Layer 2 of a small transformer language model trained on English Wikipedia (15 layers, counted from 0, width 96).
A neuron's activation on a vector x is SiLU(gate . x) times (in . x), where the dot is the dot product.
The model reads these tokens: ";" " Oper" "ation" " In" "her" "ent" " Res" "ol" "ve" ";" "\n" "\n" "C" "omm" "and" "ers" "\n" "-" " C" "urr" "ent" " comm" "ander" ":"

The vector x that enters this layer's MLP at each token. A number n stands for (n - 500) times 0.0074.
0 ";": 596,449,399,428,461,253,311,694,656,394,281,215,747,745,214,428,529,499,289,425,741,428,401,515,362,662,474,552,374,514,788,562,388,528,585,447,571,622,631,553,483,401,652,333,618,746,664,378,414,599,389,200,416,514,433,575,737,640,380,470,709,320,504,616,404,363,533,746,553,406,563,627,367,501,510,300,508,405,491,532,386,568,587,537,489,218,380,493,584,398,401,462,545,371,526,345
1 " Oper": 561,467,295,440,443,473,471,648,641,144,365,554,520,628,370,309,576,381,233,557,543,307,544,591,461,428,624,264,358,363,539,596,696,698,624,597,530,348,401,381,753,312,758,338,397,618,494,211,460,483,291,286,389,587,550,731,502,560,367,388,494,295,584,684,567,348,628,564,491,402,378,303,376,252,511,622,431,383,546,385,638,466,601,352,419,311,317,565,563,418,381,495,488,427,414,338
2 "ation": 628,298,457,316,557,475,443,594,642,343,597,336,749,736,401,395,532,491,208,643,558,497,593,409,273,681,563,505,588,464,378,564,329,811,681,540,516,394,469,589,360,393,829,360,687,706,671,212,428,759,493,177,485,515,538,658,631,472,386,428,563,480,565,555,433,534,579,689,552,329,329,401,530,409,671,464,353,533,290,532,575,532,593,668,507,388,447,416,639,354,524,334,412,612,490,365
3 " In": 687,551,132,464,547,724,267,596,598,289,198,305,640,816,363,355,363,502,218,618,582,437,511,635,581,709,535,382,542,297,616,587,551,643,725,576,660,352,557,315,513,338,600,315,421,607,556,237,505,581,508,324,535,654,509,535,642,456,198,596,663,394,640,417,416,492,785,458,538,417,500,494,361,467,588,509,551,466,538,413,452,528,603,438,536,394,409,572,565,403,319,395,457,418,387,391
4 "her": 583,468,283,313,520,569,297,640,655,291,477,378,639,638,560,405,584,526,372,455,679,376,589,305,455,745,555,523,486,390,564,362,297,676,725,471,714,477,569,352,572,491,737,403,629,471,693,355,440,545,305,307,695,651,482,676,425,534,287,473,600,464,363,414,614,311,718,575,643,417,210,322,407,406,510,356,422,473,626,515,334,462,454,658,476,332,387,623,596,470,794,303,596,347,335,352
5 "ent": 617,345,342,424,468,478,262,439,802,476,457,354,718,700,370,322,418,553,394,534,660,503,446,278,388,598,625,488,534,430,568,393,416,652,669,321,511,437,531,449,529,442,796,535,704,549,799,196,404,644,442,242,494,542,383,766,417,620,195,457,600,456,461,618,517,401,778,602,538,354,219,457,318,307,595,589,531,530,456,457,461,436,555,554,372,435,266,502,700,397,512,396,441,591,414,473
6 " Res": 543,381,359,460,499,478,402,688,667,203,475,265,708,721,127,399,352,406,486,508,615,473,728,653,425,482,595,342,630,420,626,649,446,676,659,598,676,409,511,422,476,351,708,329,549,654,658,280,312,510,460,293,382,648,508,746,507,468,230,519,581,499,456,476,476,542,527,367,581,557,513,245,476,368,605,274,422,431,436,474,538,301,641,302,502,239,385,538,431,465,453,470,486,376,447,246
7 "ol": 642,428,289,414,279,472,399,520,623,247,302,262,496,561,576,465,556,413,429,476,546,452,603,594,411,749,536,470,399,357,465,442,432,601,709,498,571,302,571,368,531,424,486,427,560,592,530,223,398,634,385,283,632,523,535,628,507,508,250,502,642,458,428,560,567,468,922,650,689,337,296,632,249,386,524,403,441,594,313,435,328,400,672,554,417,436,270,673,507,371,661,448,513,497,415,107
8 "ve": 615,328,353,356,588,603,359,544,475,464,453,375,757,688,368,361,413,530,383,656,727,443,524,255,394,714,735,402,433,486,556,619,507,787,709,404,530,425,464,575,461,409,671,396,665,533,474,255,404,641,330,257,336,671,536,555,525,513,361,497,677,297,467,463,401,356,820,603,625,361,426,399,369,456,746,374,336,525,656,544,469,451,523,623,618,267,302,352,722,417,568,539,435,429,414,317
9 ";": 643,440,426,448,504,363,362,653,669,359,319,169,779,766,205,458,538,526,334,444,647,433,411,540,363,636,449,541,407,451,834,573,319,639,579,434,551,611,658,562,449,421,654,353,600,764,699,352,449,615,468,251,402,517,482,585,723,628,294,392,713,345,424,587,338,314,568,749,532,417,456,604,474,443,518,292,472,467,515,509,394,588,584,527,502,210,302,488,592,401,483,472,494,405,474,378
10 "\n": 678,561,320,375,630,541,134,708,735,359,500,263,748,728,296,317,360,498,385,450,769,600,316,378,509,514,435,371,637,320,446,413,444,701,478,442,635,498,452,449,388,471,725,361,535,618,708,304,326,630,588,383,386,488,585,374,634,487,305,426,671,380,441,530,421,439,435,541,622,302,497,529,470,436,508,355,474,434,420,479,318,511,730,564,510,284,428,346,690,524,403,436,550,543,314,226
11 "\n": 692,566,324,381,644,536,128,699,723,347,495,249,754,714,292,327,355,502,385,451,771,589,319,376,514,508,440,365,638,321,438,434,444,708,481,427,650,497,465,434,384,474,705,378,537,619,707,306,331,633,593,391,387,486,585,376,627,488,297,430,677,388,408,532,422,432,433,541,616,304,486,521,484,432,510,368,471,436,434,474,312,520,712,572,498,277,415,339,690,532,410,437,541,535,316,222
12 "C": 679,430,295,456,557,410,283,607,642,294,342,325,798,728,358,362,409,461,305,575,592,504,361,514,310,744,474,539,531,516,365,522,577,788,479,377,551,300,368,496,562,474,542,265,520,673,488,212,272,738,521,266,403,588,532,607,494,493,139,483,616,519,566,520,458,313,718,563,459,385,499,532,319,379,685,387,491,539,466,533,578,557,527,444,517,415,390,579,617,332,596,524,605,367,542,185
13 "omm": 518,544,349,496,435,434,381,665,597,370,371,566,709,690,470,424,584,528,406,365,596,577,578,402,106,704,689,413,591,458,392,437,473,555,752,660,651,277,503,490,564,507,626,270,496,559,575,596,302,587,527,267,552,682,584,499,426,461,209,448,598,194,422,659,404,445,752,691,449,301,519,315,288,133,582,455,581,458,436,430,597,478,532,705,492,378,485,402,418,477,381,528,435,311,284,479
14 "and": 556,434,267,199,480,465,437,465,761,347,424,253,826,679,352,460,320,432,380,574,772,535,525,319,403,790,524,462,392,509,551,368,480,596,816,305,688,352,524,437,443,415,515,414,778,601,631,332,445,688,375,346,461,563,575,605,660,620,284,483,552,472,471,581,524,503,588,648,617,259,468,310,262,385,536,629,394,591,509,451,375,417,565,614,580,381,405,429,554,359,641,561,436,608,382,347
15 "ers": 570,396,331,370,624,379,307,766,569,330,476,277,704,701,286,320,426,523,303,478,660,439,660,435,332,632,497,510,525,442,550,541,547,732,608,395,694,370,532,347,457,279,712,368,544,767,698,365,214,652,441,329,498,474,479,735,511,560,295,427,392,380,527,372,498,486,773,671,625,544,358,332,443,452,733,369,454,523,446,467,419,342,677,536,741,394,430,524,611,542,659,431,548,494,463,351
16 "\n": 705,565,325,371,632,551,144,692,720,337,484,241,747,704,282,329,365,514,394,416,769,593,308,361,512,525,436,386,638,308,460,433,463,712,483,412,643,492,480,424,376,487,689,379,551,607,705,290,343,644,607,387,374,493,573,380,628,484,288,429,689,388,385,518,413,439,457,537,613,301,512,520,489,432,508,370,470,419,439,468,310,536,702,578,509,294,420,333,688,506,417,437,529,534,306,231
17 "-": 626,453,469,479,511,504,233,670,499,346,359,339,715,766,408,439,522,637,350,617,755,427,443,353,520,793,332,445,480,469,606,517,410,613,475,435,620,620,566,371,623,359,582,296,445,761,685,180,448,712,580,302,475,501,490,778,680,523,324,495,799,222,394,416,481,412,554,522,670,354,575,571,638,409,620,337,395,459,466,474,556,630,546,342,551,343,399,500,682,271,514,478,423,348,397,473
18 " C": 851,503,371,484,638,345,280,516,579,313,344,287,715,724,252,449,394,379,360,603,550,451,400,584,451,606,480,468,587,535,357,429,462,655,560,460,523,411,424,458,698,492,590,246,504,689,576,181,457,629,515,331,413,663,461,580,519,528,25,478,524,497,503,449,455,439,711,586,599,302,441,382,340,405,590,519,564,417,544,606,488,584,642,569,495,425,532,680,661,384,512,527,585,322,455,104
19 "urr": 768,531,317,389,397,618,481,758,764,508,619,420,498,507,251,474,589,523,426,311,666,584,386,537,414,589,565,454,484,557,491,504,576,610,736,338,485,347,616,480,552,514,522,407,597,665,506,359,350,628,337,177,394,565,588,625,502,480,234,517,568,281,543,596,436,408,711,660,596,405,290,420,136,270,476,409,423,732,544,404,356,456,637,518,614,253,272,519,611,392,570,311,395,470,468,267
20 "ent": 636,394,320,438,436,368,255,426,792,449,420,375,666,686,370,338,363,568,326,546,671,527,411,226,376,591,624,479,515,462,500,414,515,614,702,314,489,434,553,395,534,457,774,489,699,535,801,255,399,676,416,217,514,565,356,737,429,594,237,496,561,425,489,623,519,434,779,575,590,352,315,408,288,310,561,652,553,470,452,435,495,429,499,612,373,413,298,461,723,386,496,364,460,647,424,465
21 " comm": 541,441,370,439,413,467,228,595,567,389,425,548,626,684,256,423,608,536,450,336,552,536,561,530,86,525,630,407,560,329,543,475,443,568,683,761,759,322,576,428,732,365,661,358,536,706,614,362,370,574,418,347,509,673,453,608,486,400,411,337,680,313,714,652,482,362,769,638,542,445,540,370,316,319,534,422,570,395,624,399,578,484,669,559,545,351,619,490,530,304,384,421,295,358,414,244
22 "ander": 645,464,399,282,439,460,341,561,688,512,472,338,685,676,301,367,431,506,432,435,652,582,551,410,364,770,512,501,386,361,594,476,526,610,746,441,545,277,562,542,532,480,542,293,683,581,608,402,342,539,255,260,598,523,547,713,480,625,291,562,698,222,538,605,444,454,645,718,673,228,439,353,477,469,554,307,683,489,669,459,171,435,626,631,515,296,605,389,549,514,709,493,453,573,344,320
23 ":": 703,441,392,436,596,338,311,580,596,355,360,167,663,575,409,393,531,563,263,453,674,594,459,496,332,725,347,548,418,382,732,499,422,658,687,486,675,453,591,521,569,499,629,400,601,663,774,225,492,535,617,384,489,547,425,528,698,741,284,437,685,341,400,505,430,436,543,650,512,410,565,460,557,239,794,316,540,307,459,411,554,550,593,458,513,174,266,619,542,583,559,532,534,422,444,309

Each question shows the input weights of one neuron of the MLP. A number n stands for (n - 500) times 0.0021.

n50 gate: 555,386,562,491,654,627,421,401,453,575,413,544,407,445,426,367,419,460,608,596,562,736,516,708,262,492,560,535,418,554,425,479,489,324,399,445,433,749,559,442,449,372,563,440,573,371,546,586,528,494,447,547,484,440,469,587,570,638,433,532,559,467,479,553,582,529,479,475,491,379,556,611,460,643,400,391,577,692,521,779,529,473,578,371,602,591,584,380,425,453,576,661,486,543,512,659
n50 in: 556,491,518,392,369,373,190,372,544,566,474,343,445,455,497,353,640,285,407,627,432,649,457,450,587,350,403,455,599,661,594,242,601,360,437,491,598,421,557,412,405,646,420,435,352,264,369,603,483,539,429,392,551,376,445,554,604,567,444,506,682,372,497,477,548,491,513,551,532,543,507,552,543,376,547,615,348,512,390,493,677,464,634,600,691,646,482,518,394,398,632,540,482,610,557,684
On which three tokens does it fire most, strongest first? 6 " Res", 8 "ve", 9 ";"

n66 gate: 624,517,539,612,706,429,419,509,337,614,615,404,660,419,638,678,362,711,494,635,576,500,374,626,491,458,439,402,281,537,583,367,470,536,598,580,425,473,497,410,345,443,567,527,516,431,436,601,564,282,579,562,458,579,624,453,525,422,527,460,384,703,669,469,383,503,606,592,472,594,606,517,614,371,451,358,515,479,352,637,637,468,538,425,470,478,464,755,587,300,471,383,497,647,531,690
n66 in: 500,393,532,620,500,496,545,561,561,330,476,604,713,521,701,248,326,473,649,562,452,525,545,566,529,500,356,369,540,543,692,538,311,511,542,733,308,513,320,526,736,632,507,460,824,324,635,655,478,642,521,653,503,356,405,530,416,561,540,648,457,413,706,527,565,434,530,567,514,503,650,474,465,646,435,438,549,529,515,393,484,370,451,726,528,524,397,635,481,546,458,584,365,613,309,465
It fires most on token 17 "-"

n0 gate: 569,645,475,578,335,478,351,519,528,693,588,570,617,554,680,391,547,616,573,350,485,377,557,545,557,467,479,606,472,447,480,710,403,482,485,373,467,508,366,573,506,444,614,577,453,384,494,389,519,409,606,538,525,506,670,546,386,668,635,304,366,476,629,383,414,371,466,535,468,651,369,562,689,685,574,577,391,591,628,603,492,541,436,418,579,614,563,448,487,438,488,558,452,530,426,470
n0 in: 531,617,456,411,466,439,304,319,525,458,530,614,497,491,347,636,646,690,447,459,530,627,494,568,410,373,635,597,215,516,342,440,609,545,365,373,236,491,574,383,428,341,445,436,404,761,510,389,653,476,314,713,535,802,570,434,625,357,460,623,391,531,554,641,298,490,533,444,460,384,584,565,497,709,461,586,461,424,563,443,652,476,552,427,549,520,591,484,596,462,596,360,540,531,415,494
On which token does it fire most, and how strongly? 4 "her", at about 0.67

n12 gate: 625,401,552,402,424,541,690,395,549,416,341,520,559,478,547,463,503,543,451,450,436,633,407,444,570,503,530,497,650,519,578,497,550,291,423,430,512,656,576,545,421,578,556,462,559,347,495,591,565,520,647,629,628,527,537,676,541,440,434,593,587,511,471,488,623,532,377,661,266,407,503,613,591,661,520,508,343,487,463,698,505,622,485,487,578,356,531,448,305,466,480,574,538,409,514,440
n12 in: 484,549,460,520,500,484,395,365,459,547,430,372,463,524,411,425,618,578,534,457,346,542,473,424,582,638,564,468,661,541,685,594,723,578,578,468,698,472,679,533,275,572,393,471,346,423,386,690,571,408,370,387,476,465,517,447,494,534,278,500,570,512,414,384,423,590,416,608,401,321,373,416,584,342,407,564,453,615,519,298,643,479,507,509,572,691,600,423,640,497,676,480,489,603,586,472
It fires most on token 6 " Res"

n30 gate: 662,448,492,444,405,355,514,364,511,453,398,584,538,512,579,591,433,586,413,368,375,645,297,451,577,411,429,329,520,405,484,422,487,492,311,703,509,485,643,546,267,579,569,526,413,466,456,588,511,535,539,500,486,523,482,487,503,434,428,572,400,446,557,526,469,690,400,540,540,413,701,526,475,556,560,483,577,328,466,532,533,583,526,563,450,432,460,427,476,615,519,401,566,508,662,527
n30 in: 571,643,470,531,508,452,412,457,551,411,584,608,430,406,508,392,427,467,413,503,532,554,606,433,594,439,551,617,551,549,334,492,513,475,629,497,464,445,738,491,584,424,423,460,525,563,497,428,474,438,556,590,507,456,633,495,545,437,592,585,464,435,491,595,590,307,595,358,436,590,416,369,382,506,573,483,333,424,344,433,464,650,468,394,489,461,377,467,362,264,293,612,539,439,560,498
On which two tokens does it fire most, strongest first? 22 "ander", 9 ";"

n116 gate: 264,503,494,656,493,294,611,528,552,519,460,708,421,384,491,694,304,449,333,600,611,524,355,688,473,646,473,409,469,456,280,612,581,402,412,621,374,694,406,197,510,556,309,402,410,589,427,541,629,633,497,454,675,437,484,372,568,478,458,620,270,517,558,421,438,519,497,433,523,346,517,482,527,544,512,449,563,463,692,450,503,428,378,491,415,532,672,552,518,544,537,475,467,656,670,445
n116 in: 567,529,500,737,497,337,624,519,418,471,540,566,556,641,624,480,468,449,606,480,422,406,477,589,366,528,389,462,785,594,611,572,410,649,584,497,482,543,547,607,600,678,541,559,747,432,364,382,306,669,473,619,634,531,559,385,539,605,507,617,391,430,503,281,600,513,523,482,490,490,438,420,540,497,648,387,472,531,438,695,424,677,468,565,323,674,512,322,608,463,587,767,497,591,327,515
On which token does it fire most, and how strongly? 1 " Oper", at about 0.76

n107 gate: 389,605,453,413,518,497,440,522,620,574,470,476,332,500,511,445,573,510,394,423,447,603,578,565,489,347,613,610,353,396,347,582,567,582,355,531,256,500,648,398,518,427,643,669,614,651,497,418,494,494,724,489,454,604,450,474,512,395,604,655,436,577,445,652,512,438,468,481,517,452,654,625,379,643,540,636,520,333,555,559,506,524,452,381,649,549,528,406,448,487,536,673,575,303,440,654
n107 in: 652,436,531,511,551,500,407,430,510,568,517,392,575,422,484,589,562,442,476,469,581,544,445,639,458,468,450,610,538,516,481,404,495,463,443,509,691,594,366,640,461,397,317,345,361,388,442,374,627,374,383,458,546,514,623,622,514,602,472,362,470,510,545,415,407,521,531,623,441,539,405,411,517,545,485,413,403,532,562,500,518,466,455,541,436,479,464,554,503,595,488,348,504,621,486,482
On which two tokens does it fire most, strongest first? 13 "omm", 20 "ent"

n109 gate: 570,520,466,451,639,651,578,444,456,536,401,430,438,420,446,591,630,380,552,247,363,554,524,434,443,502,496,539,570,361,566,448,444,561,379,467,395,516,521,484,463,605,542,596,453,383,417,437,534,453,582,527,453,491,507,720,507,431,500,434,492,527,450,448,632,418,382,436,471,423,615,403,540,459,487,491,507,616,599,525,514,660,465,394,523,454,403,445,624,481,557,584,401,359,589,468
n109 in: 663,490,500,428,573,228,430,411,527,549,631,357,496,589,435,537,516,492,232,650,572,334,328,556,500,397,381,338,439,549,572,428,593,272,474,405,553,598,338,429,684,619,424,458,493,347,266,853,393,544,474,463,569,569,514,443,493,520,531,510,670,423,686,448,477,427,514,436,350,640,447,508,455,436,621,543,399,390,357,456,521,319,698,701,695,376,686,639,206,578,478,490,679,593,433,530
On which two tokens does it fire most, strongest first? 5 "ent", 2 "ation"

n33 gate: 614,538,545,428,546,471,719,557,397,547,434,607,363,422,452,623,393,612,516,655,450,586,560,471,446,557,521,411,564,451,376,525,555,500,495,635,486,607,519,497,364,568,481,417,487,416,610,635,583,525,516,509,526,449,433,391,458,386,549,490,511,577,411,743,415,553,468,396,555,580,627,449,417,495,395,548,553,359,625,325,481,447,354,455,445,386,476,524,483,566,546,467,516,466,500,481
n33 in: 482,602,443,568,493,569,864,544,602,448,547,507,442,614,650,489,442,600,703,493,274,424,506,354,543,826,549,630,802,445,453,719,647,648,434,472,553,588,484,523,518,480,510,615,456,403,639,511,428,623,448,342,459,342,455,317,324,707,477,303,661,609,350,570,489,631,571,627,571,548,485,592,526,302,627,438,497,561,668,605,490,403,547,459,314,387,480,402,638,642,493,554,362,630,616,460
It fires most on token 21 " comm"

n192 gate: 527,249,443,652,518,654,562,503,497,587,591,457,340,403,577,572,616,445,401,307,379,497,610,520,532,522,394,574,441,559,503,604,699,563,560,452,490,595,427,582,565,539,442,414,662,579,492,422,641,409,642,457,457,716,544,659,591,412,444,447,515,594,454,397,509,553,397,538,397,550,482,670,589,404,374,537,506,470,568,509,584,581,383,689,641,395,448,473,573,500,459,607,577,512,321,476
n192 in: 407,490,428,751,434,626,445,607,586,610,500,539,526,502,621,474,420,500,511,534,364,495,503,495,505,532,469,763,310,514,494,364,481,649,605,464,379,340,609,546,394,452,457,645,365,387,552,366,605,583,358,484,428,454,586,558,672,559,436,325,397,494,367,452,458,372,511,519,559,471,441,355,742,488,572,425,413,516,609,591,563,645,407,473,488,561,460,468,590,433,416,589,453,599,522,460
It fires most on token 23 ":"

n177 gate: 453,443,526,358,420,442,469,489,577,556,466,648,329,484,439,554,704,338,494,423,427,522,436,247,573,543,553,510,574,512,567,579,619,513,331,385,623,434,473,563,522,411,561,510,503,503,315,509,732,414,608,480,383,500,428,654,247,606,660,556,541,522,460,644,542,491,551,392,298,478,478,571,559,588,560,483,404,612,495,592,444,720,637,511,563,282,315,446,520,610,463,555,592,375,586,412
n177 in: 425,545,468,565,521,594,400,554,431,440,431,531,603,508,667,498,401,670,576,479,443,588,542,427,445,491,400,537,342,460,553,527,443,608,392,538,346,472,477,470,488,601,552,451,586,605,546,465,423,595,393,528,548,552,557,397,619,369,431,524,419,481,607,531,543,263,424,504,561,619,512,500,493,438,494,521,493,444,568,541,438,557,392,532,519,623,457,506,543,546,556,554,485,342,511,509
It fires most on token 8 "ve"

n68 gate: 578,441,627,350,505,563,545,460,559,495,555,543,295,537,605,388,591,467,523,488,556,480,650,417,518,435,657,440,529,391,616,554,470,360,452,450,666,505,357,650,468,545,429,552,585,549,483,432,523,493,621,489,607,458,406,495,512,467,614,429,577,465,509,526,518,649,466,468,439,462,562,432,596,605,556,496,455,528,383,604,512,547,505,683,510,374,537,535,676,578,588,481,559,350,486,443
n68 in: 398,540,395,455,510,389,437,521,354,302,467,477,605,618,401,593,481,530,512,538,562,578,410,495,435,526,423,569,352,412,346,570,500,408,492,531,469,402,639,549,482,489,398,463,417,525,382,441,497,450,425,500,498,512,645,437,437,474,433,545,422,510,438,542,471,378,620,396,318,490,549,466,418,572,352,627,567,448,527,422,601,575,481,486,649,485,563,467,374,368,490,528,686,482,575,470
On which two tokens does it fire most, strongest first? 5 "ent", 20 "ent"

n164 gate: 469,448,497,455,500,677,668,434,614,503,635,528,576,478,571,520,639,515,711,424,461,595,581,567,621,608,358,441,494,511,561,486,397,420,440,422,597,302,527,585,446,660,527,630,557,578,403,386,535,461,630,526,466,487,466,389,505,358,476,551,683,630,493,616,526,516,516,432,406,432,579,672,695,419,638,432,591,547,602,553,471,589,421,495,572,328,448,591,613,538,557,350,533,380,571,461
n164 in: 433,429,561,667,647,542,520,446,527,561,511,432,292,645,349,571,522,465,587,520,452,526,548,626,347,613,453,527,461,500,452,395,508,632,552,467,516,740,509,494,416,375,535,548,526,472,626,585,299,552,485,526,584,492,557,500,472,471,399,421,515,759,595,404,401,481,464,481,582,405,524,439,485,379,574,451,628,656,648,429,456,235,575,465,453,597,519,404,481,462,587,653,466,497,456,632
It fires most on token 0 ";"

n84 gate: 518,459,579,484,813,571,479,361,621,621,555,527,674,398,549,419,412,539,479,433,540,646,633,567,589,352,479,592,386,383,312,546,555,485,592,489,448,549,456,550,635,595,550,654,609,359,525,473,500,433,536,605,528,412,585,545,423,489,615,522,452,479,449,580,585,542,400,624,574,506,557,731,542,329,398,439,403,522,490,491,514,491,728,315,527,509,516,581,522,692,421,541,378,375,523,605
n84 in: 517,474,412,472,527,514,401,607,483,458,600,426,570,415,526,508,509,658,592,557,406,592,445,438,435,469,542,615,434,438,457,503,495,336,492,432,551,389,600,506,533,515,449,637,495,510,482,530,437,438,579,445,519,333,677,440,373,515,491,567,497,358,395,716,579,410,616,510,452,415,658,583,638,329,393,343,451,594,478,524,492,484,615,482,584,334,515,515,326,561,267,510,355,533,610,533
On which token does it fire most, and how strongly? 18 " C", at about 0.29

n237 gate: 401,344,551,511,428,543,582,460,376,454,469,539,445,552,410,524,546,458,480,498,399,550,548,548,465,511,552,435,477,498,550,356,538,424,427,404,566,637,531,323,435,668,547,570,445,534,359,675,475,526,539,496,545,486,401,505,590,678,383,611,564,447,536,504,532,593,507,522,626,526,670,626,376,532,613,461,613,451,504,533,582,554,645,553,515,451,531,465,477,412,447,531,595,456,576,584
n237 in: 397,553,430,525,492,607,503,539,454,465,500,536,433,489,488,586,570,469,617,432,359,488,489,595,469,551,495,558,615,602,544,410,446,545,421,482,665,531,573,464,508,538,515,399,631,505,572,495,522,409,524,223,451,433,384,427,472,575,442,411,718,526,409,323,505,525,589,567,457,589,433,467,537,323,400,500,403,429,479,671,639,596,661,432,455,571,660,440,562,547,587,505,443,548,639,543
It fires most on token 14 "and"

n174 gate: 483,519,441,474,453,540,597,587,517,468,470,390,609,538,448,556,476,280,525,278,324,390,361,574,503,526,374,543,462,516,424,500,560,556,386,445,457,584,438,597,586,592,279,575,494,642,461,399,583,536,477,518,393,466,420,521,583,603,740,594,472,503,445,575,474,453,449,589,594,359,642,503,556,449,588,463,500,557,515,448,623,525,458,490,320,676,602,627,575,512,519,518,351,489,659,449
n174 in: 474,561,601,663,580,511,466,674,433,416,531,420,544,583,425,442,564,509,524,665,538,521,516,443,400,428,591,549,562,448,569,584,386,450,573,602,543,512,408,492,508,408,668,467,510,339,421,503,400,407,678,531,355,419,670,512,492,408,393,466,447,557,407,468,524,547,608,500,525,547,369,451,534,505,498,488,566,568,546,505,414,439,455,531,569,372,459,373,365,589,453,440,488,532,687,686
On which two tokens does it fire most, strongest first? 7 "ol", 14 "and"

n185 gate: 548,589,634,509,626,437,490,529,471,645,450,400,550,582,476,477,568,383,460,500,559,311,346,416,561,485,367,576,569,536,481,540,826,378,625,512,430,456,411,527,525,468,467,431,668,365,518,663,661,453,458,491,391,354,607,406,384,635,620,416,623,623,475,275,526,464,528,395,349,570,562,477,692,474,525,483,306,503,377,616,416,413,476,518,413,298,588,605,524,475,487,547,489,497,284,622
n185 in: 582,514,487,520,562,500,474,401,419,553,484,475,482,621,587,564,441,579,428,461,400,447,585,582,487,489,542,563,556,456,429,459,461,663,514,547,646,562,537,597,405,425,437,515,344,380,469,453,394,512,410,517,606,598,491,458,527,422,424,469,490,410,506,600,490,504,487,462,505,591,464,524,444,415,585,639,504,500,520,489,432,505,597,463,602,540,376,374,487,315,558,515,661,552,527,705
On which token does it fire most, and how strongly? 0 ";", at about 0.31

n143 gate: 691,666,567,399,400,435,617,397,478,547,567,522,377,481,416,597,491,450,633,414,532,466,462,678,626,588,344,432,574,441,455,556,409,539,478,516,515,625,415,462,465,491,360,560,695,452,572,566,562,670,656,353,519,411,401,573,644,497,425,451,642,692,481,488,447,459,424,535,495,565,478,449,538,594,502,539,641,543,550,473,564,479,518,510,384,571,670,488,538,506,617,480,429,566,563,413
n143 in: 260,417,458,558,586,641,595,568,486,671,390,537,562,549,591,417,367,624,552,495,444,402,585,497,384,520,481,446,636,638,484,492,586,544,473,503,488,557,488,445,403,425,589,571,646,332,687,522,469,446,389,485,537,457,383,341,537,605,377,372,564,562,550,500,475,423,586,597,474,535,444,670,393,356,423,381,388,520,505,527,492,537,538,455,486,704,532,483,561,323,486,490,546,404,448,545
On which token does it fire most, and how strongly? 23 ":", at about 0.4

n196 gate: 258,532,570,552,545,585,423,654,603,525,617,336,703,404,557,468,469,621,579,573,495,376,491,492,558,453,408,378,503,679,544,536,515,532,593,593,471,471,474,621,513,608,448,539,529,551,420,513,445,469,514,541,563,369,567,546,480,505,678,510,454,579,525,463,451,420,582,618,667,563,508,555,577,530,645,387,595,586,484,583,498,282,636,556,556,533,500,495,392,415,405,500,431,393,508,536
n196 in: 559,468,520,479,427,441,515,468,470,502,485,451,563,589,591,527,503,495,333,468,490,487,595,479,536,568,454,584,566,426,526,630,559,604,633,425,600,554,532,531,663,492,509,344,595,463,470,520,571,570,570,628,416,475,338,470,580,375,567,516,450,361,536,468,568,574,462,496,550,568,427,300,525,570,257,566,585,525,537,391,359,575,505,493,405,514,495,417,592,535,466,455,467,658,526,565
It fires most on token 15 "ers"

n121 gate: 423,550,454,431,470,526,445,518,568,587,709,374,451,578,546,556,430,425,518,481,484,619,514,510,455,446,397,434,380,490,635,524,505,625,439,558,415,530,488,456,508,479,490,555,415,607,440,447,594,593,517,588,498,340,652,384,569,441,738,555,458,609,675,440,392,534,694,611,489,560,243,512,558,486,581,380,637,666,551,571,557,527,606,477,394,452,533,599,642,451,530,508,480,486,624,631
n121 in: 447,436,487,530,555,500,509,669,524,436,427,479,688,427,508,422,534,542,436,509,543,553,563,545,569,568,342,359,561,561,486,578,336,414,473,645,617,322,465,663,629,676,517,625,491,510,647,527,372,520,695,554,415,428,453,703,390,364,574,481,371,404,492,677,597,381,568,411,426,591,527,525,547,608,440,526,622,604,410,372,303,460,368,581,509,500,362,540,497,442,383,571,458,479,644,422
It fires most on token 15 "ers"

n137 gate: 342,471,687,406,577,505,410,476,534,512,477,607,505,489,606,411,593,537,577,428,520,437,547,417,467,474,502,654,521,580,665,394,290,445,432,569,543,545,514,582,544,323,573,505,418,486,527,399,671,372,669,531,504,544,572,525,527,462,563,361,553,636,549,493,492,413,659,585,430,588,487,514,490,566,479,334,585,644,455,543,449,492,652,557,500,386,419,479,617,483,513,447,549,599,498,543
n137 in: 544,574,502,495,505,546,425,402,489,542,459,458,548,658,493,442,475,261,481,520,439,544,446,488,573,486,604,486,406,408,520,485,512,505,718,552,446,443,397,613,731,431,551,605,526,463,380,495,377,482,574,455,491,507,510,448,473,545,435,488,553,623,529,626,569,454,627,370,450,528,378,651,487,611,468,551,558,630,509,525,578,624,356,343,581,567,692,550,561,569,528,498,505,317,520,424
On which two tokens does it fire most, strongest first? 21 " comm", 5 "ent"

n99 gate: 359,440,446,599,624,594,416,310,468,530,571,522,472,527,477,364,758,517,619,580,503,598,395,468,565,436,506,526,565,462,555,353,526,519,450,456,407,537,513,553,165,459,480,500,559,525,603,516,494,435,481,509,481,445,631,604,320,474,733,635,309,392,557,614,671,649,533,303,461,425,452,520,641,541,522,456,600,445,648,657,441,457,527,428,339,464,491,474,587,469,572,564,422,635,584,224
n99 in: 427,406,493,484,436,622,418,611,669,493,480,534,485,457,354,543,577,353,563,596,527,581,431,505,452,556,594,526,547,563,476,429,505,371,570,490,467,674,463,495,349,566,409,560,612,657,519,415,624,465,513,564,357,423,535,543,442,392,545,432,472,411,530,448,611,568,702,432,556,495,572,555,465,518,549,462,617,484,529,640,500,380,612,456,459,483,557,427,352,445,520,583,437,409,565,582
On which two tokens does it fire most, strongest first? 4 "her", 1 " Oper"

n160 gate: 477,642,450,502,577,497,466,550,548,522,541,674,375,373,620,463,453,475,479,513,497,491,542,456,634,366,435,549,449,590,363,616,657,424,464,488,415,450,672,582,572,411,534,414,487,559,563,536,559,515,373,557,602,471,440,493,413,459,701,663,511,433,540,543,511,519,679,446,510,549,574,562,391,582,367,594,359,608,523,467,541,731,586,483,500,517,538,597,442,534,448,546,509,474,401,512
n160 in: 322,360,393,629,539,676,634,849,567,533,402,644,470,466,424,654,408,467,657,534,195,555,399,459,366,805,546,314,671,594,483,661,415,399,539,587,781,536,444,440,491,418,472,491,293,550,643,321,554,479,500,274,419,212,544,396,379,648,550,255,597,388,286,553,473,630,613,813,407,556,522,582,618,575,496,284,647,593,748,521,345,577,607,560,509,471,401,496,383,615,172,488,407,539,803,417
On which token does it fire most, and how strongly? 20 "ent", at about 0.4